Layer 2 of a small transformer language model trained on English Wikipedia (12 layers, counted from 0, width 96).
A neuron's activation on a vector x is SiLU(gate . x) times (in . x), where the dot is the dot product.
The model reads these tokens: "b" "ur" "n" "ing" " st" "ov" "e" " is" " st" "ill" " ex" "t" "ant" "." " The" " v" "est" "i" "b"

The vector x that enters this layer's MLP at each token. A number n stands for n times 0.018.
0 "b": -22 -16 -20 5 12 2 -40 0 10 6 64 39 21 0 15 -4 45 -17 -38 -23 -24 17 -18 37 -3 32 1 -31 -7 26 44 -22 2 19 -23 5 8 4 20 -20 -2 -56 9 -12 -34 -17 30 -35 -32 11 31 -21 -18 28 37 -9 -11 7 -13 -20 14 4 5 -6 41 -12 -21 29 49 -6 -30 0 32 -4 69 2 -41 -44 8 6 -14 -7 5 -2 -6 14 7 4 14 -22 7 -21 28 -11 -1 -1
1 "ur": 29 -7 -21 21 -12 12 -53 -45 -9 25 11 -36 -4 -17 1 -8 0 -11 0 -2 -23 -13 -5 39 -3 36 17 1 -9 17 41 23 -12 -25 -24 -5 -36 -11 0 8 18 -52 -13 -14 31 -22 -19 -13 -6 14 -17 -3 0 -9 37 -36 21 24 -11 -30 7 1 -4 23 5 -62 2 -42 44 -13 7 -20 4 -8 49 -23 -17 -50 65 10 -29 -3 -21 16 40 9 -39 -7 12 -31 -2 -11 12 -21 -15 -4
2 "n": -8 0 -54 39 -3 11 -43 -25 -7 16 49 24 21 -29 22 16 60 -13 7 -41 -6 63 -16 -11 -6 -25 -7 -9 -31 24 30 -23 21 1 -22 -8 -9 -14 1 17 -3 24 23 2 9 -24 -8 -38 -12 23 4 -12 6 7 24 -20 33 -14 -8 -22 13 -25 23 -35 18 -11 4 1 7 3 -32 -33 -44 -21 1 -31 23 -23 50 -23 -45 7 -6 38 9 -4 14 41 7 23 24 -13 -15 -14 -4 -16
3 "ing": 65 1 -50 -44 -26 -3 -5 -58 -18 31 -15 16 -4 20 -32 3 16 5 18 -77 11 32 7 22 12 33 -4 -11 -3 -1 -6 -33 31 -15 22 -27 -12 15 2 5 -8 -28 13 -12 -12 10 50 4 43 3 28 -22 -9 19 20 -28 -15 7 18 9 4 -5 7 -32 -3 -75 -22 11 -11 16 -2 -38 30 42 17 -7 -22 -39 67 8 -25 3 -2 2 29 -9 -11 10 10 -27 5 -26 -3 49 10 -23
4 " st": -33 -20 -15 -27 -6 -3 -24 -39 46 -4 10 41 60 12 -35 6 4 33 8 -4 22 14 7 17 -21 -39 -8 -43 24 31 25 3 28 17 19 0 36 31 17 -6 9 -2 16 28 43 9 -26 24 -8 -18 -2 0 -34 33 4 -32 43 6 -17 11 -22 1 -8 -13 16 -40 6 -4 15 9 -13 58 26 39 -32 5 6 -8 -3 8 18 25 3 12 5 -9 -4 22 -27 -56 -11 27 34 12 -10 -14
5 "ov": -26 -20 9 2 -13 -18 1 -21 -28 21 -15 49 22 13 -8 -1 6 -10 9 -2 -28 -31 -21 0 -13 10 10 17 36 -33 16 -33 16 6 16 21 9 33 57 -8 17 51 -14 -9 0 9 11 16 29 40 16 4 15 17 -30 -37 -38 15 -40 -14 8 -26 -12 -41 -5 4 -7 1 63 -18 17 -69 26 55 -3 -32 -9 -29 6 24 -53 16 15 -35 39 9 10 -7 -15 -4 -11 33 20 1 -4 -19
6 "e": -20 25 30 -5 -38 -7 -29 13 52 0 23 -10 18 46 19 16 17 -28 -14 -28 -23 6 3 -9 26 -28 -23 -19 2 2 4 8 -4 -21 -56 9 -19 16 32 -13 28 2 -1 11 24 33 24 1 -1 -32 20 3 12 14 -24 -27 -48 16 15 -15 -16 16 20 12 -18 -33 38 -25 38 -22 -21 36 21 -21 26 21 -8 -36 60 -25 -31 -6 20 -19 -24 1 -50 40 8 14 -13 0 -7 18 11 16
7 " is": 50 -10 3 -9 -33 4 -43 16 42 14 4 -8 1 18 -5 -2 1 -54 13 23 5 30 -15 -23 -5 8 -19 20 21 3 -27 50 31 25 31 42 -9 -22 -12 12 -17 11 -4 8 -23 47 -10 50 -18 -6 -5 -21 -16 -3 -28 -36 -11 12 -16 -5 4 -15 2 -10 -45 -26 28 25 -3 -21 26 17 25 -3 -2 -42 8 8 -12 -35 -6 -8 -7 69 4 -29 5 28 -17 -6 -22 37 5 -21 42 10
8 " st": -28 -19 3 -27 -17 -19 -25 -31 60 -15 13 29 45 17 -21 9 8 29 2 30 23 26 2 15 -27 -39 -9 -52 23 20 22 13 19 3 21 -2 34 28 14 -5 12 -8 10 31 35 18 -31 23 -11 -14 -12 -4 -30 27 1 -36 37 4 -20 16 -23 -3 -9 -7 3 -39 12 0 -14 11 -7 78 11 35 -32 12 3 5 -2 2 31 25 15 16 13 2 2 21 -23 -42 -15 30 36 6 -17 -17
9 "ill": 14 26 -6 -28 -8 24 -44 17 -10 19 62 38 33 3 -45 -37 -2 13 8 -15 -51 -16 -7 -28 -6 25 -6 -8 40 -28 50 -28 -2 -11 18 24 5 14 -22 30 -15 65 -15 -6 8 -4 32 -40 27 24 -10 -31 -14 -13 12 -18 -10 -6 -8 -3 -31 -34 7 -9 13 -50 -15 12 29 3 31 -17 41 30 -32 4 -1 -8 -16 0 -13 22 -4 -8 65 8 -15 -7 20 -52 -21 30 11 5 -31 20
10 " ex": 27 -18 51 -7 -21 6 -18 -64 17 -25 -26 12 20 21 25 17 8 4 -11 38 59 43 -18 -3 -38 3 1 -19 29 34 24 -4 19 -6 4 3 -3 -6 -29 15 33 -17 12 29 27 -22 0 -3 11 5 26 20 -43 -17 -15 -7 2 -30 -10 -22 -24 12 3 -30 -26 7 -13 6 16 32 3 -5 9 -24 -19 9 -13 14 51 -24 -7 39 8 1 36 -6 -6 4 27 -24 -6 23 -9 40 25 30
11 "t": 3 -23 -7 -13 -43 -28 -42 -16 45 -2 -24 14 25 13 -19 -5 48 21 -25 0 -33 34 -67 -25 -22 -39 16 2 -25 3 -9 -10 -20 1 16 -23 1 24 17 14 -8 11 -24 -4 -8 -11 -20 0 14 -31 -1 3 -27 -24 15 -2 56 -30 28 -21 15 -4 -2 31 12 -11 -14 27 3 12 9 -7 28 0 -36 -29 19 -44 -14 12 51 31 13 28 -11 23 -16 -11 -10 8 9 23 17 3 -14 -7
12 "ant": 2 -26 -11 0 -17 1 1 -17 45 46 41 -9 36 -12 -31 -24 13 -3 -7 11 -21 28 -28 -8 -7 1 19 -16 13 49 37 -29 -17 -8 -33 6 6 25 22 58 -20 8 -48 8 -13 -39 -23 -32 14 10 -4 1 -32 -32 8 -10 -29 -50 -1 -18 33 -25 -2 -30 -1 -16 9 24 15 -16 -16 15 7 15 18 0 5 -10 5 -83 3 20 12 15 46 -9 -21 33 -37 -8 -51 -14 21 3 -3 3
13 ".": 31 -30 2 3 -28 -14 -13 -40 -5 -53 28 -45 7 -3 -1 17 2 12 -23 18 -14 20 40 -52 -22 -17 -4 -12 -11 -22 18 -1 -17 -37 31 -4 -19 -5 3 5 3 -8 -30 41 -16 -23 20 17 11 -27 -23 -7 -56 1 -15 -16 -4 -23 -36 4 12 19 10 29 -26 -33 27 37 7 -48 -11 -3 -28 -11 1 33 7 -22 -2 -3 -8 17 -3 -34 -16 7 19 14 -27 24 -1 -12 12 -11 -31 15
14 " The": -1 -22 38 -13 2 -8 -82 12 24 -25 17 10 0 -28 10 24 20 -17 17 26 5 -18 -7 11 -6 56 -55 3 -17 -15 23 13 -12 16 -39 -9 -24 12 -10 18 7 6 -19 40 -9 -55 5 -8 -13 6 11 -25 -39 -45 -17 -11 -3 11 -46 -3 -12 -3 -23 -16 14 -52 9 2 -12 -38 43 -12 3 9 -11 17 51 29 9 -5 22 -10 2 -6 4 -10 4 4 9 6 -8 -6 -8 -14 -10 -8
15 " v": 3 -22 65 25 28 7 -36 -9 -12 8 -19 16 13 8 14 -18 15 -1 -15 20 43 0 -4 -49 -41 11 -13 -39 20 -8 -17 -19 47 5 1 23 16 6 37 8 -13 -26 23 0 2 -9 -6 -5 -9 -17 21 -3 -29 -26 -1 -1 10 14 -8 8 -12 -42 11 2 23 -53 -4 34 16 -3 19 47 25 18 6 14 -20 -14 -9 -6 -48 20 -21 2 36 16 5 61 3 -2 -7 38 29 -6 10 -21
16 "est": -38 -20 -37 -66 4 -20 -58 48 45 -22 16 9 26 28 25 16 -21 46 -24 76 -30 14 1 -26 -16 -17 32 -17 -2 20 24 11 -10 -38 22 -44 -26 15 21 12 -4 21 12 11 20 34 -24 -32 10 24 -26 1 -32 1 -19 -9 -31 14 -30 -2 -7 7 27 -19 -31 -68 -1 12 -20 20 -13 5 6 -3 -12 9 22 41 -7 19 -17 13 15 27 -8 2 0 26 11 -20 10 8 -13 -2 -16 -31
17 "i": -19 8 -6 4 14 31 -5 -32 -16 7 0 23 20 49 -6 -5 3 -7 2 -52 -10 -8 3 -18 8 0 -26 -10 -4 -24 -5 -21 -12 -34 11 32 -27 15 4 0 12 -23 -36 44 -10 -13 26 -18 -6 25 21 9 15 21 -37 -32 20 15 20 -39 9 18 15 -42 -2 -6 -12 -15 38 28 -6 -93 14 19 24 -10 -24 -6 -6 25 -15 -14 -22 -14 11 9 -48 -13 12 15 -34 -15 41 -19 48 33
18 "b": -50 6 -21 3 18 16 -17 -13 17 17 22 26 22 20 7 10 27 -23 -38 -3 -1 23 -35 19 -17 12 2 -34 -13 -21 34 9 -9 -8 28 50 -32 9 30 -34 5 -44 -2 -16 -33 -10 31 -33 12 10 32 -8 -32 63 7 -28 -15 -4 -5 -9 3 -10 15 -22 -2 31 -13 20 27 0 -33 -48 58 16 62 -8 -32 -38 -26 24 -11 -4 1 -34 -16 -1 -27 -4 12 28 -23 -31 41 -7 -4 2

Each question shows the input weights of one neuron of the MLP. A number n stands for n times 0.011.

n239 gate: 2 -4 19 14 23 -4 2 -29 14 -16 13 7 18 -51 11 -17 -8 -1 26 -7 -5 5 -6 18 9 -2 21 13 19 -4 9 -13 31 23 -8 42 5 -18 23 -48 -12 -8 -3 19 -35 8 2 40 17 -13 47 13 -5 -34 -25 16 -9 -16 -19 -9 21 27 11 -17 10 33 -30 17 6 27 11 -54 -2 -4 -8 11 34 13 -13 -24 2 0 -2 33 16 11 -7 16 4 -18 -2 -20 -1 -23 6 25
n239 in: -13 20 16 2 7 4 30 6 -7 28 -1 -24 -22 11 -27 -6 -24 -9 24 -38 28 22 3 -8 20 -27 -15 2 5 -7 14 -20 29 1 -4 3 -1 0 -8 -7 5 24 -38 -8 -22 -31 5 5 22 0 9 36 -3 2 10 -9 1 6 16 1 14 -33 16 -36 22 8 6 -16 -2 18 -2 -1 1 -10 -16 -38 5 -4 -17 19 -3 9 -35 -7 0 19 -1 -11 0 -1 -13 10 32 -29 -6 -9
On which three tokens does it fire most, strongest first? 17 "i", 5 "ov", 16 "est"

n266 gate: 0 0 -6 1 -10 9 14 9 -17 1 -5 -3 -20 -25 -7 35 -1 -21 -10 -23 6 -8 -4 7 -4 9 23 11 6 10 -15 6 24 17 -13 -3 17 -19 2 1 4 -12 7 -3 15 11 -23 9 -16 5 30 10 -24 -4 -3 15 10 13 -6 -12 10 -28 22 -24 8 18 15 -3 5 -1 -3 7 29 5 -6 -4 -13 -2 -30 -11 21 -30 18 -18 5 -26 8 14 16 -7 6 -21 -9 30 3 5
n266 in: 4 20 17 -2 12 0 0 9 -14 -4 11 -15 16 30 -8 -5 5 23 16 -9 10 8 -13 -5 -1 -8 23 13 -32 8 17 -12 -6 -11 -10 22 4 -3 12 25 -8 15 5 -1 -12 -8 -9 5 25 -9 -1 -9 7 -5 -14 -12 0 -13 -28 -7 18 12 -7 6 -10 -11 -10 9 14 3 8 12 6 -7 24 1 -27 -14 -12 16 -11 -6 -22 18 -18 -10 8 -15 13 30 -8 10 -9 -18 2 11
On which token does it fire most, and how strongly? 8 " st", at about 0.19

n247 gate: 2 14 -9 -10 -1 38 -5 -2 -11 -14 7 -14 -2 6 -2 14 5 -7 45 16 -14 -16 19 7 -21 -19 -3 -19 6 -22 3 -8 19 -3 22 16 3 -11 0 2 -11 -9 6 -4 -18 21 17 15 40 -1 20 -4 15 -6 -7 32 2 20 -24 11 17 3 -15 -11 -41 13 15 -4 -22 11 -24 -4 -11 21 -30 -19 -9 19 -9 -4 10 -23 10 -7 22 11 22 -13 -26 -22 -13 -45 14 -38 10 6
n247 in: 23 14 -16 -23 15 14 8 -2 29 -9 9 -1 -3 3 -25 0 -2 -3 -8 -12 -10 4 11 7 -18 2 8 -25 5 10 0 20 20 -19 30 31 -6 -22 35 -14 8 0 12 -6 -4 -6 -21 -13 -8 -18 8 18 0 4 -32 -24 -1 4 -4 -9 4 18 22 -17 -19 26 12 9 -5 2 -7 -8 29 -24 20 -49 -30 0 1 -8 3 -28 -12 2 28 8 1 -26 -4 3 -19 9 -11 -22 19 2
On which three tokens does it fire most, strongest first? 7 " is", 17 "i", 14 " The"

n224 gate: -10 15 -5 12 15 17 -1 -7 -4 -21 -7 -5 25 3 -15 1 -7 -2 34 5 -10 -39 15 1 -16 -28 -35 -40 -6 12 -23 4 9 -16 -21 20 3 11 1 -22 25 -15 26 22 3 6 -28 1 8 2 -25 31 17 4 31 8 -33 4 -11 -4 -8 -46 6 -3 21 16 14 2 -7 43 41 5 -42 -8 -13 23 17 15 -39 -10 5 -3 -20 25 1 10 -28 -17 -16 -11 -25 2 -22 18 -18 -20
n224 in: 24 9 1 2 -13 24 13 -11 -3 10 12 2 48 -3 -10 -6 28 -1 21 -48 12 4 -4 15 37 -5 -22 -17 -8 -18 -9 3 9 19 3 -20 -24 2 -48 -6 4 2 -11 11 15 9 5 1 2 -20 15 11 21 29 -14 -16 7 -32 -21 9 20 -13 13 0 26 7 3 -37 -10 -1 -22 12 22 -22 21 23 12 -26 -13 -17 36 0 7 21 3 -11 -8 8 14 16 -34 -7 -21 11 3 6
Which token does this neuron like most? 4 " st"

n123 gate: -30 -14 12 -1 -14 -3 -12 23 11 2 -15 10 2 -33 -1 4 -7 43 31 -14 -23 -31 2 -3 16 -26 -35 -10 -11 17 -2 12 4 -2 -12 1 30 3 12 0 -2 -19 39 -36 10 3 -4 17 2 6 18 30 -2 -28 -34 46 2 8 -29 3 -19 11 -11 16 -14 -14 10 -17 -16 22 4 -1 5 -16 -16 -3 -3 4 17 29 2 21 15 18 9 17 29 18 -24 -18 3 -44 0 -18 16 -17
n123 in: -3 -3 -17 21 -8 -30 -2 18 -15 21 1 4 5 8 -3 8 -42 17 -14 -15 -7 10 12 -9 6 -10 -8 -15 7 10 -15 8 24 -28 -18 -11 -10 -11 29 1 -9 33 18 0 -9 41 12 17 5 -1 12 -2 1 18 -37 1 -5 -13 11 -11 3 5 -15 -1 5 -24 -4 18 3 -14 -10 17 17 8 33 -29 -16 -36 15 2 23 16 27 -12 8 -5 30 21 -25 -7 -25 17 8 25 16 3
Which token does this neuron like most? 4 " st"

n345 gate: 41 -51 4 16 9 48 15 5 -16 -2 -18 0 -17 -11 17 -8 -4 -7 7 -1 -5 -6 -9 -11 -22 4 -15 -26 23 -10 -6 18 -13 16 -10 -4 -2 -13 -14 -4 7 21 22 -14 -30 38 -18 -13 18 -5 -9 -18 0 -2 11 9 11 27 -4 -5 3 -14 0 10 31 6 -37 -10 14 9 -8 9 -14 4 -13 7 -24 11 -18 0 3 34 7 25 12 23 14 22 1 -27 16 0 5 -11 -2 4
n345 in: 12 -12 22 7 -11 -13 -2 14 -1 12 -19 15 -8 -9 -5 -20 -20 20 14 14 4 18 12 -7 -30 -7 -24 15 21 -1 11 6 14 27 -8 -3 -2 8 -6 -5 18 3 0 23 -2 -5 -3 3 17 -11 -14 -19 27 0 9 6 8 37 -14 -11 12 -12 17 11 0 -7 -12 -4 10 4 1 23 0 44 0 -36 43 0 16 1 -1 15 -9 -10 -10 12 -3 18 20 20 -13 -23 11 -15 -2 4
On which token does it fire most, and how strongly? 15 " v", at about 1.5

n153 gate: -12 -21 -5 -10 17 -3 15 13 14 -31 24 1 5 26 -7 -1 -10 -15 4 7 -20 2 -4 -8 -7 -1 26 9 -20 23 -12 14 -1 -19 18 -34 11 -22 -25 3 31 -16 7 8 22 27 33 15 -16 -5 6 -17 10 38 18 -9 15 -5 -5 17 -19 -14 16 17 27 13 -4 21 -5 19 -11 4 -31 3 -12 5 9 20 6 47 34 -28 -3 -11 -30 -7 30 11 15 26 8 -7 -17 -10 -32 -11
n153 in: 29 19 2 45 -10 8 -21 -4 -36 11 -9 -18 18 -17 -6 -26 25 15 11 -17 -15 -3 13 44 6 3 -2 -2 15 11 11 -26 -3 22 -3 -36 -14 29 -16 -19 -6 10 -15 4 -17 20 -18 7 16 6 0 34 26 -18 -2 2 -6 21 2 20 9 0 -2 31 -6 12 11 23 -2 -3 -8 14 18 22 19 7 -13 6 -21 15 10 11 -7 5 12 11 -22 -14 -41 -6 17 -5 -8 -8 6 -8
Which token does this neuron like most? 10 " ex"

n259 gate: 30 -43 -29 -13 38 9 -5 0 -18 28 -17 13 -10 -6 -29 -10 -16 21 15 -23 -29 19 -7 2 28 -9 -15 16 12 -13 19 -29 21 19 6 6 12 1 8 21 -1 2 -3 -17 -12 15 -41 -5 -32 1 55 1 5 -32 3 33 1 11 -44 -17 -12 -28 -45 -25 18 -3 -18 8 1 -9 -16 -13 -14 20 2 -10 -10 -2 16 -28 11 7 -23 15 4 10 14 8 -47 -10 -16 -12 -24 -4 -6 -15
n259 in: 12 -23 -9 -17 -9 -2 -17 4 -9 15 25 -20 8 -22 16 5 -31 3 10 7 -14 14 -16 9 21 -14 -12 -5 -7 -10 7 1 14 -2 -21 -15 38 -10 -2 23 5 -8 16 -7 -19 -8 -36 -25 -36 15 11 2 -8 9 -3 18 -3 23 -11 -9 -13 -39 9 12 -3 -11 21 -1 4 1 -18 11 7 -23 3 -12 -44 -5 -27 -68 -2 9 14 9 -4 -8 10 11 -8 14 -29 -36 -27 3 33 18
Which token does this neuron like most? 12 "ant"

n42 gate: 13 4 5 16 -5 9 13 -27 -10 -16 14 -23 -7 -4 26 -3 -58 -25 9 -8 -10 -16 -10 -2 17 12 -13 31 -32 -17 7 -18 6 1 5 23 5 -27 -2 -13 23 -14 -4 16 -1 15 -18 13 7 3 -13 -3 10 13 -18 -4 -19 -13 -16 10 -38 -3 -4 -2 13 28 -9 -39 30 11 21 6 -34 -2 29 40 -16 15 -4 -2 14 4 12 -11 -16 5 -2 -9 18 -15 -18 12 -5 -34 -37 -16
n42 in: 3 -7 5 9 7 2 -1 6 -4 10 10 2 29 -9 -2 -7 8 18 8 -26 -34 -4 -21 1 18 -12 18 -4 0 30 17 -2 -6 28 -9 1 -18 8 2 28 -22 -4 -5 13 4 7 12 5 -17 -3 23 -5 -4 3 -2 0 -29 28 -3 -13 10 1 32 -9 7 17 0 4 -9 -16 -10 -16 12 -19 7 -2 -7 -11 -9 21 -41 -6 -9 22 21 -47 14 -5 -4 29 11 -20 14 -4 5 2
On which token does it fire most, and how strongly? 8 " st", at about 0.38

n27 gate: -7 -9 26 -14 26 18 12 28 9 2 -12 19 -22 -21 1 11 -2 -23 -22 21 54 0 7 2 4 12 -20 10 24 26 26 17 -19 12 -25 -4 2 -7 -2 -25 12 -16 8 4 38 -14 18 10 -1 21 20 13 -12 4 11 9 -2 -29 -8 6 1 9 4 32 1 16 -6 -4 20 -34 -5 5 -17 -3 -5 18 -38 20 -9 13 9 5 26 -1 -7 -1 -13 0 -10 6 22 -15 -35 18 -21 -34
n27 in: 42 -15 -10 8 -13 7 -12 -19 -15 11 1 8 14 4 -11 -12 3 12 -10 -32 -2 -20 13 7 -11 13 -17 -4 -11 -9 -13 -46 -4 -3 28 32 4 6 -17 21 1 -7 37 16 21 16 -10 6 -26 -7 0 1 -3 12 13 4 -10 -11 -4 -14 -5 -11 -15 -6 -2 3 -9 -8 18 19 9 -14 -25 1 -6 4 6 -18 3 25 -22 -19 16 17 -5 1 24 -20 -6 -39 21 20 -2 -4 27 0
On which three tokens does it fire most, strongest first? 10 " ex", 12 "ant", 16 "est"

n50 gate: -32 17 -2 -15 4 6 21 14 -22 -11 15 -4 -18 11 -36 -26 -7 -15 -8 4 1 -27 -18 -1 -3 -23 -1 -32 -3 -13 16 -3 31 10 -24 7 -29 4 -1 -31 17 -5 4 13 11 -4 -42 -18 -15 2 25 15 6 6 6 0 15 -34 -12 15 24 0 4 8 36 29 -17 -8 13 -6 -8 -1 -2 -11 9 -4 9 8 -4 -13 -28 22 -12 9 30 6 15 15 -10 -29 -6 -26 10 8 14 -21
n50 in: 9 16 -8 -20 12 2 -1 -21 13 -7 -15 9 16 13 12 -8 1 -14 4 -5 2 -1 -23 -8 13 -20 -17 -7 25 29 10 13 -2 10 -21 -19 -12 3 -2 19 11 -5 -9 7 4 2 -21 24 -14 3 8 14 -7 -4 31 -2 -7 -4 -15 -40 -6 7 10 2 7 7 11 0 7 25 -25 -17 3 -10 38 -10 -12 -10 7 -2 -30 27 -5 15 -10 -16 -2 17 0 -11 19 -21 12 -7 4 -28
On which three tokens does it fire most, strongest first? 0 "b", 2 "n", 12 "ant"

n29 gate: -4 16 5 4 -11 4 -4 -4 3 -54 12 17 -6 11 -13 -15 3 -19 20 -26 -14 8 -2 20 -6 -11 32 -17 -1 38 1 -11 -22 20 13 -4 15 -6 29 -3 6 22 21 -6 14 -17 -1 11 2 24 0 17 -1 -22 26 2 -4 13 8 -3 30 0 16 21 -5 35 -29 6 5 14 10 3 4 -12 8 7 -2 -6 -5 -15 -22 -7 16 35 -8 -4 -23 6 -5 6 13 -7 -17 -13 -10 -3
n29 in: -9 -20 28 -15 20 6 -11 -8 12 -19 19 0 8 -10 -8 -21 24 -4 7 -13 -17 4 -7 -2 -13 -4 -14 -8 2 10 -8 -10 -8 11 0 38 3 12 23 13 20 12 -2 -18 1 -19 16 -9 15 -24 -14 -19 0 14 1 6 11 5 9 2 -27 -3 14 17 -2 -4 -22 19 11 19 4 -6 -6 -12 -21 -7 38 -17 -18 -19 -18 -13 -16 19 -14 -5 1 3 -12 4 17 2 -9 -18 10 -2
On which token does it fire most, and how strongly? 2 "n", at about 1

n381 gate: 1 -5 18 -1 25 4 1 -1 -11 -5 -14 -18 21 17 -7 17 13 6 21 0 10 -42 -14 0 -9 0 -13 6 -12 -44 16 3 21 4 -18 34 -20 -8 -12 -13 42 -3 20 -44 13 -8 -13 10 -2 25 8 27 -9 7 1 -8 -15 -32 -9 -5 6 41 -3 -17 -27 -11 -16 -4 7 -26 -13 7 -3 -20 5 5 12 16 -12 -9 -27 1 -29 30 5 -10 2 -44 11 10 -12 -18 -28 -16 -5 5
n381 in: 18 -27 -22 19 15 16 -18 -1 -20 -2 -10 34 -15 -17 -24 4 -18 15 11 -2 -17 -19 -21 16 -32 8 -29 2 3 18 -15 -29 -8 30 14 12 11 5 14 -28 -3 15 6 5 -25 -11 8 -26 -1 1 -21 5 21 -6 14 14 23 25 14 -4 23 21 12 2 -2 1 -16 0 -8 11 -1 9 -9 4 7 13 -9 10 -1 11 6 12 -8 4 8 0 16 -8 55 -2 4 13 3 14 7 9
Which token does this neuron like most? 12 "ant"

n80 gate: -23 -19 18 -3 20 20 8 -3 -1 20 6 -10 -7 -7 -4 -1 -69 -15 -20 38 -25 27 -4 4 -35 31 13 3 3 7 6 44 8 -28 -4 15 -6 12 17 31 26 -27 24 -49 10 2 -15 13 -15 -7 1 18 9 10 10 12 -7 -2 25 21 10 38 23 -6 -5 -16 -14 -40 4 21 -8 18 6 6 54 11 -23 21 13 42 24 -6 2 -27 -18 -1 1 19 10 10 -12 -22 15 -9 2 7
n80 in: 9 28 -31 -15 -5 -22 -13 -3 -2 25 -15 -15 14 23 11 -17 2 9 4 0 1 -1 -13 7 -5 -36 -9 -23 1 12 37 4 9 10 -1 -35 1 -9 -3 -4 18 -29 -3 -31 -7 4 7 -4 14 14 28 31 -8 0 -27 -1 10 19 20 3 48 -11 4 -15 -6 -18 2 -11 22 -1 -47 -25 26 24 2 -18 -1 -27 9 5 -19 13 -26 35 -17 21 1 15 22 11 -11 -35 0 -21 10 -3
On which two tokens does it fire most, strongest first? 18 "b", 1 "ur"

n165 gate: -32 3 23 5 -13 -3 67 18 -2 -8 23 5 4 1 11 -48 13 14 -7 17 29 2 13 -11 -5 -17 11 -15 34 -38 13 30 -18 -15 3 8 29 2 -21 -12 -11 -12 -7 9 -14 24 14 5 16 12 -7 -2 21 16 16 9 -8 -24 -1 13 -7 26 21 3 26 23 20 -22 31 22 -2 30 -10 15 -4 -5 -25 -3 34 -27 -8 -10 -4 -19 -5 8 1 1 24 -5 -35 -6 16 41 16 20
n165 in: 15 -21 -33 8 -7 36 -16 17 23 -19 9 42 -12 10 -19 0 -2 -34 -11 -27 -33 -15 -17 25 -2 32 4 36 3 16 -13 -1 42 -48 -2 18 6 24 17 -10 -15 -1 -34 -4 1 9 -4 0 -16 -21 17 36 20 1 -11 0 -23 -17 -1 10 -3 -6 -18 -7 -10 -2 -9 -26 -4 -28 -13 -6 -1 -6 3 23 16 -12 30 3 1 -6 23 14 19 -18 -16 -11 13 -28 11 0 0 -10 36 3
On which token does it fire most, and how strongly? 6 "e", at about 1.4

n370 gate: -21 -4 2 -4 -3 -7 17 23 9 -33 -28 6 -5 8 9 19 -12 -14 -12 -40 6 -40 -13 -16 -1 -23 4 -2 4 -16 5 -12 -10 28 6 37 -17 6 12 -5 -25 -26 -21 -18 35 -16 4 -4 3 -33 -12 -14 5 30 6 4 3 0 -16 33 -36 25 -20 -8 -13 25 -1 -8 -18 24 -4 -25 -13 15 -18 11 24 -30 -42 -20 9 4 -12 6 -17 -12 -16 30 -1 -2 8 -12 -15 34 24 -27
n370 in: 13 10 7 -27 -1 5 18 4 19 -26 -1 17 29 -8 -21 -18 14 -30 -3 -7 1 -24 -6 -11 -5 3 30 3 22 6 2 13 -17 11 6 -23 -21 10 5 -20 -5 30 20 -17 23 7 -29 0 -19 -24 -39 2 -9 -9 -1 5 -8 -42 -16 14 -39 4 -12 10 30 -12 -10 2 19 18 4 37 -4 -10 -15 10 4 -18 -1 -2 12 17 15 -1 30 5 -26 -8 -7 18 4 31 5 24 -2 8
Which token does this neuron like most? 4 " st"

n142 gate: 20 40 -11 -29 -18 -15 27 18 10 -6 -32 -30 10 7 7 -22 7 -13 3 -14 39 2 23 22 8 9 0 -4 2 0 -9 19 13 3 10 -20 -27 4 -19 -4 26 -5 6 26 -21 14 3 9 16 40 8 12 -6 9 11 4 -6 -3 -16 53 -3 13 30 6 -15 32 -25 5 3 -3 25 -27 -23 31 28 9 -7 29 -15 -13 49 -34 -11 2 14 -15 -18 5 -21 -12 9 -7 12 -21 -11 12
n142 in: -15 -1 -1 -8 -3 -39 -1 5 29 14 -38 1 24 26 -25 18 -7 -9 13 10 -17 2 15 17 -5 -9 18 7 -13 22 21 27 -13 6 -12 28 31 -27 12 -3 8 6 7 5 -1 13 -19 1 25 -19 -10 -7 8 -7 4 -13 7 21 -23 -7 5 20 18 12 -25 11 2 56 13 0 7 4 12 -4 -1 26 -8 -6 -17 -30 25 9 15 39 16 -10 -9 -19 9 10 1 4 6 -16 17 45
On which token does it fire most, and how strongly? 7 " is", at about 0.56

n253 gate: -34 23 -8 -8 14 -1 8 10 -22 -19 5 42 5 1 -6 9 -4 0 8 -30 -26 -39 16 2 -12 8 -23 10 -11 4 -3 11 21 5 37 6 -5 -19 -13 11 -18 -2 20 -8 -3 25 15 26 9 17 6 -8 -16 25 27 24 10 -8 -19 2 -22 4 14 -9 -28 -5 -7 -28 -19 -10 -12 14 -9 6 -27 16 -23 7 2 -1 -16 7 29 -7 32 6 18 -14 21 -35 35 2 -4 10 27 -3
n253 in: 44 -18 -6 -12 -9 16 17 3 -20 25 32 -17 -25 -4 2 -14 -3 10 20 -8 13 17 6 -12 15 -32 6 -6 10 -23 16 -20 4 -7 15 -13 -24 1 -9 9 12 -1 -20 15 -1 23 0 -29 10 -13 -16 -23 18 -11 -18 3 0 24 10 0 7 -8 -3 39 -2 -5 -16 7 -20 -5 -26 24 13 12 -5 -6 -8 -14 18 13 28 1 3 -32 -5 13 -7 6 10 1 -1 -32 7 -24 -2 -24
On which token does it fire most, and how strongly? 3 "ing", at about 1.1

n240 gate: 20 8 -22 3 -1 11 11 18 0 0 28 15 2 1 1 14 0 -22 5 32 -7 15 -30 -3 9 30 -12 -10 -8 -25 -16 -26 13 1 -36 38 -11 -26 13 4 31 2 1 -8 15 -10 29 -2 5 -13 -2 43 9 24 -5 10 21 4 33 12 9 -10 22 -6 5 21 -15 20 2 2 4 1 20 -42 -1 -18 -15 -18 -21 -14 -4 -13 -24 37 -5 -13 -5 4 -15 1 -16 -13 2 26 10 10
n240 in: -28 5 14 3 5 4 -22 -5 32 -19 5 18 2 12 17 13 14 -31 30 -3 11 10 11 43 -18 -32 -14 21 -22 -18 8 -16 -15 15 -6 18 26 -1 1 7 10 6 20 3 -12 6 -25 3 9 16 15 -6 11 -1 -45 -16 27 -11 -8 13 -8 26 13 10 -19 -26 23 5 -35 10 -10 -22 6 17 -5 19 9 -4 17 -1 8 31 5 26 -43 -2 3 -18 -20 19 -17 12 8 0 -11 -20
Which token does this neuron like most? 7 " is"